Layer 6 of a small transformer language model trained on English Wikipedia (13 layers, counted from 0, width 64).
A neuron adds its activation times its output weights to the MLP's output. To switch it off is to set its activation to zero at one token and run the rest of the model.
A neuron's activation on a vector x is GELU(weights . x + bias), where the dot is the dot product.

Input weights of the MLP neurons that the questions are about. A number n stands for (n - 128) times 0.0043.
n56 (bias -0.016): 94, 102, 109, 93, 179, 138, 117, 102, 109, 170, 155, 68, 64, 127, 152, 176, 165, 158, 148, 94, 157, 124, 121, 131, 171, 60, 112, 116, 126, 129, 115, 157, 203, 172, 147, 91, 82, 160, 137, 139, 126, 122, 107, 118, 125, 113, 118, 113, 167, 146, 164, 141, 114, 106, 128, 189, 103, 130, 145, 162, 95, 164, 172, 86
n69 (bias -0.086): 125, 162, 154, 54, 101, 87, 188, 167, 135, 176, 123, 179, 112, 24, 134, 145, 69, 138, 210, 83, 142, 97, 126, 108, 85, 121, 133, 96, 187, 85, 82, 111, 116, 94, 139, 109, 178, 140, 67, 135, 180, 142, 82, 164, 136, 121, 135, 133, 119, 192, 171, 158, 100, 135, 144, 61, 137, 137, 101, 171, 117, 148, 131, 177
n71 (bias -0.041): 163, 172, 170, 109, 123, 88, 182, 107, 119, 189, 89, 195, 151, 29, 134, 131, 109, 92, 119, 147, 93, 152, 72, 79, 139, 211, 204, 207, 167, 69, 159, 82, 131, 135, 125, 86, 125, 148, 110, 70, 126, 150, 153, 134, 150, 141, 140, 111, 95, 132, 116, 134, 131, 166, 148, 147, 89, 102, 125, 129, 142, 201, 112, 144
n90 (bias -0.046): 61, 109, 215, 108, 100, 110, 176, 106, 122, 95, 99, 125, 147, 130, 119, 59, 73, 106, 146, 113, 158, 178, 184, 112, 126, 162, 113, 135, 146, 169, 133, 149, 103, 63, 138, 151, 175, 96, 97, 89, 131, 159, 128, 109, 134, 73, 250, 144, 90, 196, 149, 63, 189, 165, 131, 113, 41, 70, 118, 125, 61, 162, 146, 87
n93 (bias -0.082): 133, 132, 110, 137, 70, 97, 106, 120, 142, 100, 142, 115, 105, 120, 60, 115, 147, 124, 76, 137, 124, 195, 125, 110, 173, 74, 190, 123, 106, 185, 210, 170, 112, 105, 182, 107, 101, 141, 136, 118, 100, 109, 76, 142, 156, 112, 154, 110, 114, 129, 164, 82, 163, 95, 149, 122, 74, 145, 140, 119, 192, 133, 121, 175
n102 (bias -0.103): 120, 197, 127, 128, 78, 132, 124, 129, 134, 201, 119, 88, 136, 68, 81, 168, 124, 178, 106, 195, 107, 116, 151, 78, 81, 154, 102, 172, 155, 132, 69, 149, 157, 114, 173, 117, 206, 194, 182, 138, 115, 197, 87, 171, 89, 135, 133, 115, 108, 213, 99, 155, 223, 106, 111, 45, 123, 112, 93, 64, 127, 128, 104, 78
n111 (bias -0.092): 139, 85, 133, 158, 209, 109, 133, 184, 106, 126, 117, 92, 202, 167, 122, 73, 150, 173, 139, 147, 138, 46, 122, 158, 185, 78, 166, 155, 83, 139, 172, 157, 139, 138, 115, 73, 99, 34, 123, 107, 140, 93, 81, 69, 141, 118, 157, 140, 135, 111, 142, 138, 66, 106, 129, 129, 168, 178, 137, 139, 130, 119, 96, 97
n133 (bias -0.047): 92, 189, 83, 95, 170, 57, 167, 175, 128, 107, 136, 144, 83, 103, 168, 153, 115, 133, 101, 151, 165, 132, 119, 139, 140, 205, 103, 152, 110, 168, 124, 176, 120, 202, 112, 163, 182, 56, 172, 169, 113, 131, 105, 105, 108, 71, 121, 115, 110, 128, 161, 148, 147, 68, 66, 80, 178, 176, 123, 89, 146, 107, 188, 85
n149 (bias -0.062): 140, 162, 82, 124, 163, 125, 63, 90, 111, 188, 109, 157, 151, 82, 150, 132, 108, 179, 113, 91, 178, 157, 104, 68, 181, 198, 107, 199, 65, 173, 146, 79, 228, 85, 89, 95, 221, 160, 81, 112, 121, 54, 86, 138, 149, 114, 70, 165, 109, 146, 124, 125, 174, 122, 127, 115, 91, 106, 180, 130, 137, 154, 201, 136
n168 (bias -0.089): 46, 142, 79, 134, 171, 122, 118, 169, 101, 168, 111, 155, 142, 132, 103, 155, 149, 103, 144, 170, 121, 97, 93, 146, 151, 151, 169, 119, 149, 166, 151, 157, 135, 131, 146, 65, 101, 189, 124, 79, 99, 104, 143, 185, 109, 130, 116, 102, 117, 86, 166, 105, 135, 66, 159, 116, 149, 152, 113, 115, 125, 158, 115, 199
n170 (bias -0.079): 103, 213, 171, 184, 133, 48, 196, 206, 135, 132, 97, 116, 144, 120, 115, 134, 124, 52, 101, 124, 146, 96, 113, 133, 150, 149, 171, 95, 140, 109, 145, 143, 158, 202, 115, 155, 128, 165, 149, 44, 66, 100, 91, 120, 126, 194, 97, 127, 135, 152, 133, 112, 80, 100, 173, 81, 112, 101, 154, 100, 113, 121, 153, 195
n206 (bias -0.036): 81, 180, 112, 142, 135, 134, 143, 153, 82, 156, 158, 121, 79, 113, 88, 154, 117, 122, 126, 155, 134, 156, 123, 175, 123, 107, 109, 166, 127, 119, 117, 150, 118, 135, 182, 118, 126, 73, 122, 184, 134, 106, 69, 134, 101, 146, 115, 98, 159, 111, 117, 150, 151, 73, 168, 163, 138, 100, 118, 166, 97, 140, 138, 149
n220 (bias -0.053): 106, 114, 146, 55, 122, 79, 138, 133, 159, 154, 174, 76, 82, 106, 82, 200, 159, 126, 108, 135, 176, 140, 91, 83, 81, 134, 137, 124, 160, 207, 115, 154, 162, 100, 158, 137, 140, 184, 116, 122, 92, 49, 132, 103, 151, 150, 166, 164, 207, 121, 93, 110, 177, 126, 115, 166, 58, 129, 194, 7, 169, 30, 159, 137
n228 (bias 0.002): 124, 125, 110, 127, 142, 120, 96, 143, 75, 101, 123, 191, 125, 110, 108, 186, 104, 77, 80, 143, 100, 131, 84, 118, 161, 138, 143, 119, 222, 140, 127, 160, 101, 198, 178, 150, 139, 129, 183, 138, 100, 81, 158, 165, 104, 85, 96, 166, 108, 79, 71, 166, 111, 128, 130, 108, 154, 121, 185, 108, 182, 153, 114, 131
n248 (bias -0.061): 197, 136, 151, 117, 134, 138, 102, 154, 75, 166, 120, 165, 109, 166, 143, 141, 107, 115, 148, 64, 150, 83, 88, 127, 170, 142, 108, 142, 105, 97, 135, 108, 170, 137, 130, 124, 160, 96, 79, 99, 109, 133, 150, 168, 155, 96, 164, 161, 108, 103, 71, 85, 141, 157, 164, 135, 117, 149, 128, 95, 129, 73, 156, 60

Output weights of the MLP neurons that the questions are about. A number n stands for (n - 128) times 0.0066.
n56: 143, 103, 173, 116, 104, 91, 111, 129, 161, 118, 84, 131, 133, 117, 159, 112, 112, 104, 108, 117, 150, 138, 158, 163, 112, 140, 70, 100, 152, 92, 147, 119, 127, 160, 87, 104, 151, 138, 203, 121, 175, 125, 149, 62, 159, 51, 105, 163, 144, 91, 94, 125, 184, 132, 190, 189, 156, 141, 130, 104, 180, 84, 89, 153
n69: 109, 83, 99, 203, 112, 150, 128, 99, 100, 172, 162, 73, 209, 201, 91, 172, 177, 167, 177, 156, 77, 87, 62, 131, 139, 129, 178, 137, 66, 172, 121, 160, 98, 150, 124, 85, 114, 115, 186, 106, 100, 122, 60, 143, 134, 113, 68, 142, 128, 93, 180, 29, 121, 92, 204, 207, 90, 97, 106, 182, 166, 121, 173, 124
n71: 125, 56, 118, 107, 167, 102, 117, 117, 184, 121, 170, 156, 56, 193, 68, 94, 169, 142, 112, 166, 94, 76, 145, 86, 122, 132, 172, 113, 153, 148, 116, 135, 156, 190, 82, 138, 139, 135, 160, 101, 151, 100, 139, 72, 77, 230, 66, 150, 142, 182, 135, 75, 43, 119, 158, 158, 116, 134, 117, 183, 160, 130, 101, 138
n90: 102, 132, 151, 87, 61, 139, 133, 143, 126, 124, 87, 60, 156, 45, 139, 105, 213, 103, 140, 37, 144, 122, 121, 133, 143, 187, 94, 163, 171, 119, 121, 193, 149, 97, 73, 104, 143, 145, 149, 118, 144, 129, 106, 185, 191, 126, 109, 140, 158, 115, 117, 174, 204, 181, 187, 119, 96, 122, 64, 51, 125, 115, 129, 127
n93: 114, 81, 155, 134, 168, 137, 152, 131, 137, 177, 76, 134, 90, 211, 139, 132, 155, 136, 44, 118, 136, 94, 178, 105, 120, 123, 130, 121, 161, 139, 52, 130, 139, 145, 106, 179, 196, 111, 119, 68, 122, 96, 123, 85, 75, 120, 97, 86, 105, 151, 158, 185, 162, 141, 97, 147, 131, 172, 157, 171, 151, 136, 128, 140
n102: 143, 116, 148, 114, 95, 135, 99, 164, 107, 61, 52, 160, 183, 195, 85, 126, 113, 107, 164, 94, 74, 211, 150, 110, 119, 97, 115, 103, 124, 76, 164, 147, 183, 60, 133, 88, 104, 166, 153, 188, 97, 157, 41, 96, 165, 172, 146, 113, 137, 64, 99, 191, 164, 75, 110, 41, 243, 137, 164, 157, 78, 126, 120, 158
n111: 157, 194, 115, 150, 95, 130, 179, 137, 201, 138, 131, 129, 115, 159, 187, 145, 169, 123, 136, 161, 127, 142, 92, 147, 54, 92, 62, 95, 133, 84, 119, 34, 146, 133, 90, 118, 136, 149, 154, 67, 130, 100, 217, 167, 118, 64, 163, 125, 115, 156, 105, 128, 72, 179, 86, 158, 123, 124, 133, 103, 146, 110, 157, 136
n133: 73, 189, 104, 91, 189, 183, 95, 77, 163, 136, 166, 161, 163, 62, 104, 63, 139, 80, 173, 136, 118, 126, 75, 119, 188, 108, 159, 132, 150, 171, 137, 152, 108, 113, 153, 64, 80, 148, 70, 145, 115, 154, 119, 218, 124, 175, 158, 111, 69, 155, 64, 163, 86, 109, 148, 130, 159, 67, 76, 175, 56, 186, 176, 164
n149: 140, 166, 142, 124, 119, 144, 114, 150, 72, 109, 130, 142, 162, 137, 159, 119, 189, 68, 101, 113, 119, 68, 109, 142, 107, 147, 179, 109, 39, 175, 77, 153, 158, 248, 145, 176, 135, 204, 58, 153, 89, 179, 105, 153, 104, 67, 55, 92, 111, 161, 139, 121, 147, 61, 104, 169, 101, 37, 105, 136, 126, 212, 187, 133
n168: 172, 86, 92, 112, 61, 74, 125, 177, 153, 91, 183, 81, 203, 116, 233, 134, 116, 90, 168, 144, 115, 153, 164, 67, 82, 111, 84, 110, 101, 94, 105, 109, 127, 129, 166, 129, 184, 188, 179, 130, 148, 125, 99, 92, 165, 124, 132, 140, 131, 94, 144, 74, 183, 64, 135, 65, 128, 143, 115, 133, 159, 109, 108, 148
n170: 155, 150, 123, 81, 114, 130, 193, 121, 139, 133, 154, 87, 96, 191, 74, 116, 140, 77, 108, 187, 82, 158, 139, 142, 59, 129, 148, 132, 97, 115, 112, 132, 80, 148, 101, 124, 127, 130, 190, 118, 117, 78, 153, 90, 131, 127, 99, 133, 133, 219, 150, 120, 82, 116, 118, 173, 136, 154, 170, 43, 54, 202, 169, 117
n206: 84, 151, 162, 115, 108, 95, 139, 197, 96, 119, 148, 89, 122, 89, 125, 65, 117, 147, 122, 108, 160, 140, 119, 87, 164, 59, 172, 120, 131, 117, 100, 136, 135, 166, 121, 129, 155, 123, 120, 127, 131, 114, 206, 121, 113, 129, 128, 177, 136, 103, 119, 194, 144, 142, 188, 160, 115, 126, 92, 78, 144, 123, 113, 104
n220: 108, 98, 162, 130, 102, 115, 144, 151, 107, 167, 116, 134, 115, 111, 128, 79, 183, 88, 105, 99, 92, 57, 223, 143, 108, 189, 173, 129, 108, 168, 46, 143, 137, 148, 105, 184, 96, 79, 90, 112, 193, 124, 51, 189, 117, 159, 211, 132, 94, 167, 80, 110, 98, 114, 167, 131, 87, 171, 128, 154, 142, 165, 78, 165
n228: 160, 165, 109, 74, 131, 138, 191, 167, 126, 65, 104, 123, 118, 144, 127, 81, 113, 118, 136, 74, 90, 166, 126, 130, 119, 142, 171, 144, 69, 164, 166, 173, 157, 159, 170, 55, 57, 75, 88, 187, 101, 160, 200, 100, 128, 146, 70, 78, 134, 106, 91, 172, 177, 139, 156, 131, 118, 120, 124, 163, 107, 127, 128, 160
n248: 76, 108, 153, 72, 152, 127, 152, 119, 101, 126, 152, 161, 121, 112, 117, 135, 82, 127, 113, 152, 92, 125, 172, 161, 107, 115, 134, 88, 135, 143, 122, 229, 166, 130, 130, 185, 164, 172, 179, 129, 91, 122, 94, 91, 93, 104, 99, 125, 138, 68, 143, 146, 218, 139, 58, 150, 81, 131, 110, 162, 152, 83, 148, 120

Each question names a token from some text and the token that comes next. It shows the vector x that enters the MLP there. A number n stands for (n - 128) times 0.03.

Then comes g, the gradient of the next token's log-probability with respect to the MLP's output, scaled to length 1. A neuron's effect is roughly proportional to its activation times (output weights . g). A number n stands for (n - 128) times 0.0038.

"g", then "es"
x: 140, 158, 102, 96, 59, 214, 88, 179, 142, 103, 68, 116, 155, 165, 126, 141, 115, 146, 139, 153, 127, 216, 88, 173, 153, 95, 186, 56, 79, 155, 75, 108, 88, 117, 85, 171, 126, 129, 122, 147, 169, 114, 134, 111, 96, 186, 167, 133, 132, 144, 117, 157, 140, 84, 84, 157, 140, 67, 105, 92, 112, 180, 153, 120
g: 123, 113, 119, 136, 75, 174, 168, 99, 156, 124, 197, 145, 129, 98, 84, 138, 174, 75, 126, 178, 126, 86, 92, 168, 176, 97, 88, 156, 182, 123, 113, 136, 128, 92, 148, 121, 94, 144, 141, 139, 188, 127, 145, 82, 148, 163, 139, 66, 151, 113, 124, 109, 150, 101, 117, 106, 67, 108, 149, 215, 132, 114, 91, 112
Which neuron, switched off, lowers the next token's probability most? n149

" M", then "."
x: 111, 131, 153, 87, 83, 219, 74, 154, 137, 128, 24, 139, 164, 141, 157, 116, 158, 124, 77, 164, 152, 182, 68, 196, 129, 110, 205, 89, 72, 154, 98, 123, 72, 90, 154, 177, 120, 130, 71, 138, 144, 147, 139, 64, 119, 143, 135, 133, 180, 109, 102, 140, 128, 108, 113, 127, 156, 169, 71, 92, 145, 160, 130, 157
g: 93, 134, 158, 109, 121, 144, 94, 115, 114, 111, 162, 113, 151, 140, 151, 164, 85, 75, 133, 55, 103, 117, 104, 213, 143, 142, 120, 137, 155, 102, 119, 86, 73, 125, 147, 102, 181, 150, 145, 104, 164, 130, 112, 150, 112, 129, 152, 119, 83, 125, 206, 116, 142, 127, 61, 220, 136, 122, 153, 118, 127, 156, 75, 165
Which two neurons, each switched off alone, lower its probability most, in order? n228, n71

" |", then " "
x: 163, 176, 135, 102, 95, 190, 111, 98, 147, 123, 24, 154, 117, 113, 179, 136, 123, 135, 93, 124, 164, 151, 60, 192, 136, 107, 151, 97, 111, 208, 94, 51, 70, 114, 94, 153, 92, 136, 77, 98, 166, 146, 198, 81, 93, 165, 173, 125, 164, 98, 119, 125, 119, 110, 93, 156, 199, 115, 124, 102, 173, 131, 140, 175
g: 171, 154, 160, 116, 99, 152, 116, 59, 158, 137, 64, 95, 151, 104, 83, 68, 191, 77, 102, 120, 99, 91, 158, 126, 154, 147, 123, 136, 98, 138, 166, 102, 213, 152, 132, 157, 138, 107, 116, 158, 190, 156, 124, 120, 136, 128, 121, 130, 169, 156, 110, 94, 117, 106, 147, 178, 60, 147, 91, 147, 116, 115, 154, 91
Which neuron, switched off, lowers the next token's probability most? n71

" T", then "it"
x: 147, 187, 150, 42, 102, 216, 113, 132, 112, 127, 32, 119, 146, 158, 145, 94, 137, 153, 128, 125, 108, 143, 74, 157, 167, 147, 170, 99, 65, 174, 78, 93, 109, 99, 115, 174, 115, 125, 86, 109, 157, 191, 224, 77, 121, 147, 170, 154, 116, 122, 98, 96, 138, 120, 106, 133, 196, 114, 114, 77, 163, 157, 142, 91
g: 116, 117, 163, 135, 112, 99, 150, 115, 169, 89, 105, 129, 103, 167, 133, 78, 114, 103, 126, 69, 142, 125, 142, 176, 156, 152, 155, 185, 150, 116, 180, 70, 166, 122, 123, 128, 50, 130, 145, 166, 120, 107, 166, 158, 40, 138, 174, 165, 133, 137, 106, 145, 132, 153, 189, 105, 138, 137, 95, 101, 109, 111, 49, 117
Which neuron, switched off, lowers the next token's probability most? n90

"ese", then " Sing"
x: 171, 186, 110, 93, 10, 176, 100, 156, 147, 83, 62, 117, 116, 187, 172, 139, 167, 109, 119, 134, 142, 186, 86, 149, 169, 92, 171, 89, 71, 193, 71, 96, 103, 125, 118, 144, 118, 119, 112, 144, 149, 106, 124, 129, 95, 161, 124, 146, 118, 156, 76, 140, 100, 107, 98, 181, 189, 102, 126, 150, 112, 175, 119, 142
g: 89, 86, 90, 107, 105, 135, 134, 145, 168, 166, 50, 112, 93, 97, 183, 64, 113, 139, 118, 173, 127, 149, 129, 125, 132, 158, 186, 152, 111, 139, 154, 107, 157, 88, 64, 125, 105, 110, 150, 123, 136, 158, 183, 96, 137, 205, 164, 94, 156, 144, 122, 115, 166, 136, 120, 141, 103, 134, 84, 165, 171, 75, 146, 87
Which two neurons, each switched off alone, lower its probability most, in order? n149, n170

":", then "0"
x: 183, 202, 118, 97, 119, 175, 85, 101, 86, 114, 76, 190, 104, 139, 175, 133, 143, 127, 99, 135, 127, 149, 48, 168, 169, 96, 155, 101, 91, 171, 50, 90, 37, 110, 121, 183, 93, 169, 86, 121, 163, 151, 202, 80, 99, 138, 136, 125, 130, 98, 105, 133, 143, 136, 123, 145, 195, 154, 110, 101, 168, 123, 132, 160
g: 107, 113, 91, 167, 76, 165, 159, 102, 71, 130, 147, 141, 156, 124, 112, 155, 79, 182, 112, 51, 110, 176, 193, 123, 116, 133, 69, 123, 102, 134, 78, 166, 141, 129, 121, 138, 108, 175, 147, 97, 155, 114, 127, 156, 150, 169, 133, 95, 102, 158, 141, 168, 199, 113, 181, 147, 97, 90, 99, 111, 122, 119, 148, 79
Which two neurons, each switched off alone, lower its probability most, in order? n248, n228

"-", then "P"
x: 126, 142, 125, 129, 55, 170, 123, 139, 153, 85, 59, 129, 134, 103, 166, 140, 193, 136, 116, 132, 133, 194, 61, 148, 171, 110, 169, 112, 73, 207, 74, 111, 66, 99, 97, 185, 131, 159, 123, 98, 130, 154, 133, 82, 84, 184, 139, 114, 149, 100, 137, 152, 99, 86, 109, 127, 176, 127, 97, 115, 133, 213, 159, 117
g: 70, 92, 130, 117, 164, 174, 138, 109, 161, 149, 118, 118, 154, 168, 94, 146, 136, 134, 99, 91, 139, 121, 119, 169, 113, 130, 144, 101, 203, 156, 109, 149, 192, 97, 131, 13, 123, 132, 88, 130, 138, 143, 78, 148, 173, 127, 124, 143, 72, 126, 99, 135, 95, 106, 157, 176, 155, 155, 172, 83, 105, 89, 123, 151
Which neuron, switched off, lowers the next token's probability most? n133

" |", then " 4"
x: 160, 184, 110, 81, 119, 170, 90, 103, 126, 124, 44, 144, 106, 127, 165, 156, 111, 146, 96, 98, 148, 135, 57, 186, 151, 78, 170, 111, 101, 181, 106, 74, 57, 112, 99, 144, 88, 167, 71, 136, 152, 126, 231, 85, 89, 156, 160, 136, 176, 95, 124, 118, 129, 112, 94, 157, 210, 130, 143, 108, 160, 135, 142, 189
g: 127, 177, 164, 80, 130, 154, 98, 96, 132, 105, 102, 178, 115, 64, 137, 107, 195, 139, 127, 126, 111, 121, 142, 46, 151, 180, 96, 139, 127, 102, 44, 149, 92, 76, 127, 164, 127, 161, 117, 128, 181, 96, 109, 82, 127, 142, 100, 170, 136, 186, 101, 127, 123, 109, 112, 172, 159, 112, 134, 145, 141, 180, 159, 135
Which two neurons, each switched off alone, lower its probability most, in order? n220, n69

"l", then "av"
x: 146, 162, 125, 98, 71, 208, 99, 136, 137, 118, 37, 100, 147, 134, 164, 155, 184, 160, 133, 155, 180, 211, 87, 169, 147, 96, 150, 95, 83, 133, 69, 56, 85, 120, 137, 124, 126, 136, 108, 128, 150, 115, 155, 97, 127, 212, 135, 135, 150, 141, 80, 141, 102, 73, 77, 166, 116, 113, 97, 127, 133, 190, 113, 126
g: 72, 128, 149, 85, 160, 100, 139, 169, 167, 171, 105, 139, 144, 101, 66, 68, 108, 153, 129, 128, 179, 127, 142, 69, 67, 61, 100, 194, 75, 139, 175, 170, 127, 130, 136, 112, 56, 144, 122, 114, 103, 156, 114, 119, 134, 155, 154, 133, 123, 127, 146, 174, 174, 140, 189, 149, 111, 108, 147, 127, 103, 127, 115, 144
Which two neurons, each switched off alone, lower its probability most, in order? n206, n111

" \"", then "L"
x: 125, 181, 132, 65, 96, 160, 125, 135, 148, 102, 44, 134, 158, 112, 139, 141, 138, 137, 121, 83, 130, 152, 48, 149, 177, 122, 190, 113, 84, 185, 80, 119, 81, 101, 103, 198, 117, 135, 83, 107, 145, 170, 198, 100, 54, 152, 144, 110, 129, 78, 129, 176, 98, 156, 104, 158, 196, 127, 92, 101, 162, 140, 169, 163
g: 134, 140, 158, 115, 118, 82, 42, 173, 168, 126, 93, 100, 134, 64, 195, 120, 150, 98, 164, 132, 82, 133, 82, 147, 167, 132, 111, 97, 147, 75, 167, 148, 28, 139, 142, 177, 116, 116, 97, 121, 152, 132, 143, 157, 133, 156, 135, 123, 156, 126, 173, 157, 107, 108, 110, 119, 150, 120, 188, 81, 120, 121, 132, 159
Which neuron, switched off, raises the next token's probability most? n71

";", then " K"
x: 133, 158, 103, 114, 66, 195, 90, 147, 143, 78, 54, 126, 111, 120, 165, 170, 145, 160, 116, 156, 134, 165, 34, 164, 164, 97, 156, 56, 65, 173, 120, 103, 78, 136, 108, 149, 126, 132, 113, 108, 135, 126, 160, 93, 93, 169, 183, 121, 174, 101, 130, 152, 98, 67, 95, 128, 171, 157, 102, 159, 131, 183, 150, 182
g: 146, 99, 82, 102, 114, 150, 179, 171, 87, 150, 120, 145, 130, 126, 227, 144, 122, 124, 84, 141, 124, 132, 180, 86, 153, 148, 94, 166, 175, 175, 149, 154, 92, 144, 145, 125, 149, 72, 140, 146, 79, 130, 135, 123, 133, 111, 157, 138, 133, 73, 168, 80, 78, 107, 148, 144, 149, 110, 122, 127, 109, 44, 70, 131
Which neuron, switched off, lowers the next token's probability most? n168

" Al", then "ro"
x: 116, 147, 166, 89, 79, 198, 83, 154, 121, 122, 25, 116, 147, 133, 177, 133, 145, 138, 85, 108, 103, 165, 84, 169, 157, 102, 184, 126, 69, 140, 63, 141, 98, 129, 138, 204, 85, 114, 66, 108, 162, 151, 183, 89, 140, 142, 125, 121, 148, 100, 121, 190, 93, 166, 83, 174, 202, 98, 109, 130, 164, 112, 135, 138
g: 98, 90, 39, 106, 161, 118, 196, 88, 147, 122, 115, 165, 83, 162, 117, 165, 175, 110, 139, 104, 114, 103, 144, 158, 118, 122, 137, 98, 107, 169, 138, 140, 161, 82, 158, 144, 129, 168, 85, 119, 103, 138, 136, 143, 90, 144, 136, 124, 120, 100, 164, 154, 170, 96, 179, 117, 197, 90, 53, 125, 128, 146, 170, 76
Which neuron, switched off, lowers the next token's probability most? n56

"am", then "i"
x: 111, 174, 134, 90, 101, 218, 82, 125, 116, 102, 65, 121, 115, 140, 154, 113, 141, 107, 105, 142, 161, 180, 125, 199, 159, 95, 190, 112, 81, 135, 73, 121, 53, 82, 124, 161, 147, 193, 83, 144, 159, 80, 221, 102, 134, 172, 135, 128, 190, 93, 79, 140, 136, 69, 80, 122, 157, 142, 101, 116, 179, 146, 133, 125
g: 167, 91, 65, 114, 103, 189, 147, 167, 74, 102, 63, 95, 107, 161, 107, 159, 73, 68, 163, 118, 132, 142, 163, 136, 109, 142, 151, 78, 61, 161, 127, 73, 146, 128, 154, 164, 129, 156, 125, 155, 151, 153, 177, 143, 128, 131, 134, 110, 161, 174, 61, 174, 120, 160, 134, 113, 93, 119, 98, 149, 129, 123, 146, 147
Which two neurons, each switched off alone, lower its probability most, in order? n228, n220

" |", then "\n"
x: 165, 182, 131, 98, 100, 167, 107, 102, 129, 122, 66, 148, 127, 138, 209, 147, 128, 128, 97, 121, 163, 159, 36, 199, 133, 84, 159, 87, 99, 179, 76, 35, 72, 117, 108, 155, 75, 136, 82, 100, 153, 149, 184, 93, 99, 181, 184, 139, 147, 107, 129, 136, 127, 119, 108, 161, 178, 115, 120, 102, 166, 136, 112, 162
g: 71, 142, 124, 164, 186, 71, 147, 128, 97, 138, 135, 87, 163, 222, 120, 119, 84, 110, 148, 142, 154, 164, 91, 143, 99, 112, 156, 115, 177, 144, 191, 76, 121, 159, 137, 113, 111, 169, 135, 105, 27, 89, 159, 134, 158, 112, 115, 117, 87, 148, 147, 120, 147, 144, 134, 66, 135, 103, 144, 112, 135, 142, 117, 133
Which neuron, switched off, lowers the next token's probability most? n220

"\n", then "|---|---|---|---"
x: 155, 166, 172, 101, 103, 171, 129, 134, 123, 143, 50, 105, 116, 108, 134, 157, 121, 128, 177, 128, 141, 175, 54, 170, 141, 102, 180, 95, 128, 187, 117, 92, 78, 95, 75, 124, 47, 156, 48, 86, 144, 148, 179, 116, 81, 114, 146, 134, 139, 111, 156, 183, 96, 135, 83, 128, 198, 167, 78, 126, 178, 125, 157, 165
g: 146, 104, 154, 115, 143, 137, 92, 110, 145, 194, 149, 81, 206, 105, 94, 89, 176, 116, 144, 112, 89, 105, 143, 128, 113, 114, 140, 107, 54, 111, 89, 166, 124, 216, 124, 122, 116, 124, 163, 105, 145, 125, 175, 111, 66, 184, 111, 156, 146, 181, 134, 115, 152, 130, 131, 90, 95, 68, 138, 158, 95, 143, 157, 123
Which neuron, switched off, lowers the next token's probability most? n69

" S", then "as"
x: 126, 166, 98, 71, 113, 198, 117, 160, 118, 99, 41, 148, 174, 150, 147, 114, 157, 138, 70, 132, 139, 176, 88, 206, 161, 106, 198, 90, 59, 146, 100, 123, 45, 103, 115, 180, 117, 137, 68, 147, 150, 144, 170, 74, 126, 183, 140, 161, 168, 101, 107, 118, 108, 66, 94, 126, 172, 150, 113, 113, 149, 170, 123, 123
g: 97, 86, 89, 170, 92, 159, 75, 109, 161, 148, 116, 124, 63, 118, 130, 171, 91, 203, 102, 111, 131, 129, 136, 144, 125, 94, 148, 99, 89, 168, 133, 153, 138, 95, 200, 216, 123, 174, 124, 142, 128, 85, 112, 158, 122, 153, 109, 169, 121, 121, 69, 184, 145, 128, 105, 103, 111, 108, 121, 164, 144, 155, 83, 119
Which neuron, switched off, lowers the next token's probability most? n170

" V", then "ans"
x: 118, 144, 134, 84, 74, 197, 82, 172, 131, 75, 80, 133, 143, 147, 147, 113, 155, 127, 88, 138, 150, 187, 100, 200, 125, 104, 193, 78, 71, 171, 84, 113, 54, 98, 103, 153, 140, 160, 73, 137, 175, 146, 159, 93, 164, 221, 135, 159, 141, 82, 99, 143, 97, 83, 122, 118, 169, 156, 120, 88, 130, 163, 142, 97
g: 72, 112, 112, 117, 148, 137, 141, 100, 151, 147, 177, 94, 154, 145, 103, 115, 184, 175, 109, 130, 153, 108, 124, 146, 177, 69, 117, 158, 156, 204, 152, 118, 151, 106, 150, 137, 112, 139, 84, 160, 95, 160, 118, 133, 109, 65, 126, 141, 142, 120, 124, 139, 186, 115, 122, 76, 69, 89, 156, 188, 57, 144, 80, 92
Which neuron, switched off, lowers the next token's probability most? n170

":", then " Cl"
x: 166, 150, 131, 117, 81, 182, 84, 115, 108, 103, 70, 194, 112, 142, 183, 158, 169, 128, 111, 133, 115, 174, 37, 152, 167, 84, 158, 90, 93, 187, 79, 93, 53, 122, 108, 215, 94, 140, 109, 102, 165, 137, 147, 90, 97, 137, 160, 116, 152, 99, 128, 154, 110, 108, 107, 155, 192, 165, 77, 129, 142, 125, 127, 163
g: 113, 133, 123, 111, 144, 104, 46, 140, 175, 200, 115, 100, 93, 66, 163, 127, 154, 127, 120, 219, 173, 59, 85, 127, 96, 128, 172, 82, 159, 137, 142, 126, 117, 76, 77, 101, 157, 95, 117, 160, 157, 114, 121, 93, 178, 172, 150, 102, 120, 132, 129, 138, 132, 118, 118, 159, 163, 110, 135, 165, 156, 130, 119, 127
Which neuron, switched off, raises the next token's probability most? n228

"N", then " Y"
x: 113, 173, 129, 103, 72, 199, 105, 154, 116, 82, 58, 132, 156, 158, 142, 147, 137, 177, 105, 134, 113, 180, 87, 144, 151, 108, 186, 99, 97, 159, 98, 112, 62, 112, 86, 159, 136, 143, 98, 155, 166, 84, 173, 70, 119, 192, 158, 171, 149, 128, 93, 151, 123, 39, 62, 150, 178, 147, 107, 123, 114, 171, 102, 140
g: 181, 77, 119, 129, 61, 167, 79, 84, 148, 175, 93, 155, 102, 91, 128, 134, 82, 171, 121, 202, 128, 140, 163, 152, 145, 113, 70, 122, 90, 120, 160, 153, 140, 92, 146, 166, 122, 81, 164, 98, 161, 116, 147, 128, 91, 186, 139, 133, 148, 111, 134, 116, 126, 91, 175, 137, 100, 124, 135, 166, 179, 69, 90, 126
Which neuron, switched off, lowers the next token's probability most? n149

"S", then "O"
x: 120, 166, 137, 105, 89, 169, 118, 151, 116, 113, 45, 170, 136, 167, 123, 87, 175, 155, 73, 130, 118, 158, 91, 172, 166, 120, 223, 100, 92, 155, 103, 129, 57, 95, 89, 190, 119, 104, 85, 144, 176, 142, 163, 84, 79, 161, 149, 167, 156, 105, 102, 154, 134, 63, 80, 123, 184, 112, 99, 109, 175, 138, 146, 133
g: 129, 115, 109, 97, 194, 124, 156, 138, 122, 102, 156, 106, 165, 127, 92, 103, 177, 177, 112, 110, 164, 81, 75, 56, 165, 166, 157, 195, 177, 169, 112, 172, 122, 129, 111, 121, 135, 126, 116, 139, 108, 142, 118, 100, 167, 101, 96, 77, 120, 109, 134, 170, 136, 124, 140, 115, 119, 198, 146, 132, 65, 118, 92, 61
Which neuron, switched off, lowers the next token's probability most? n133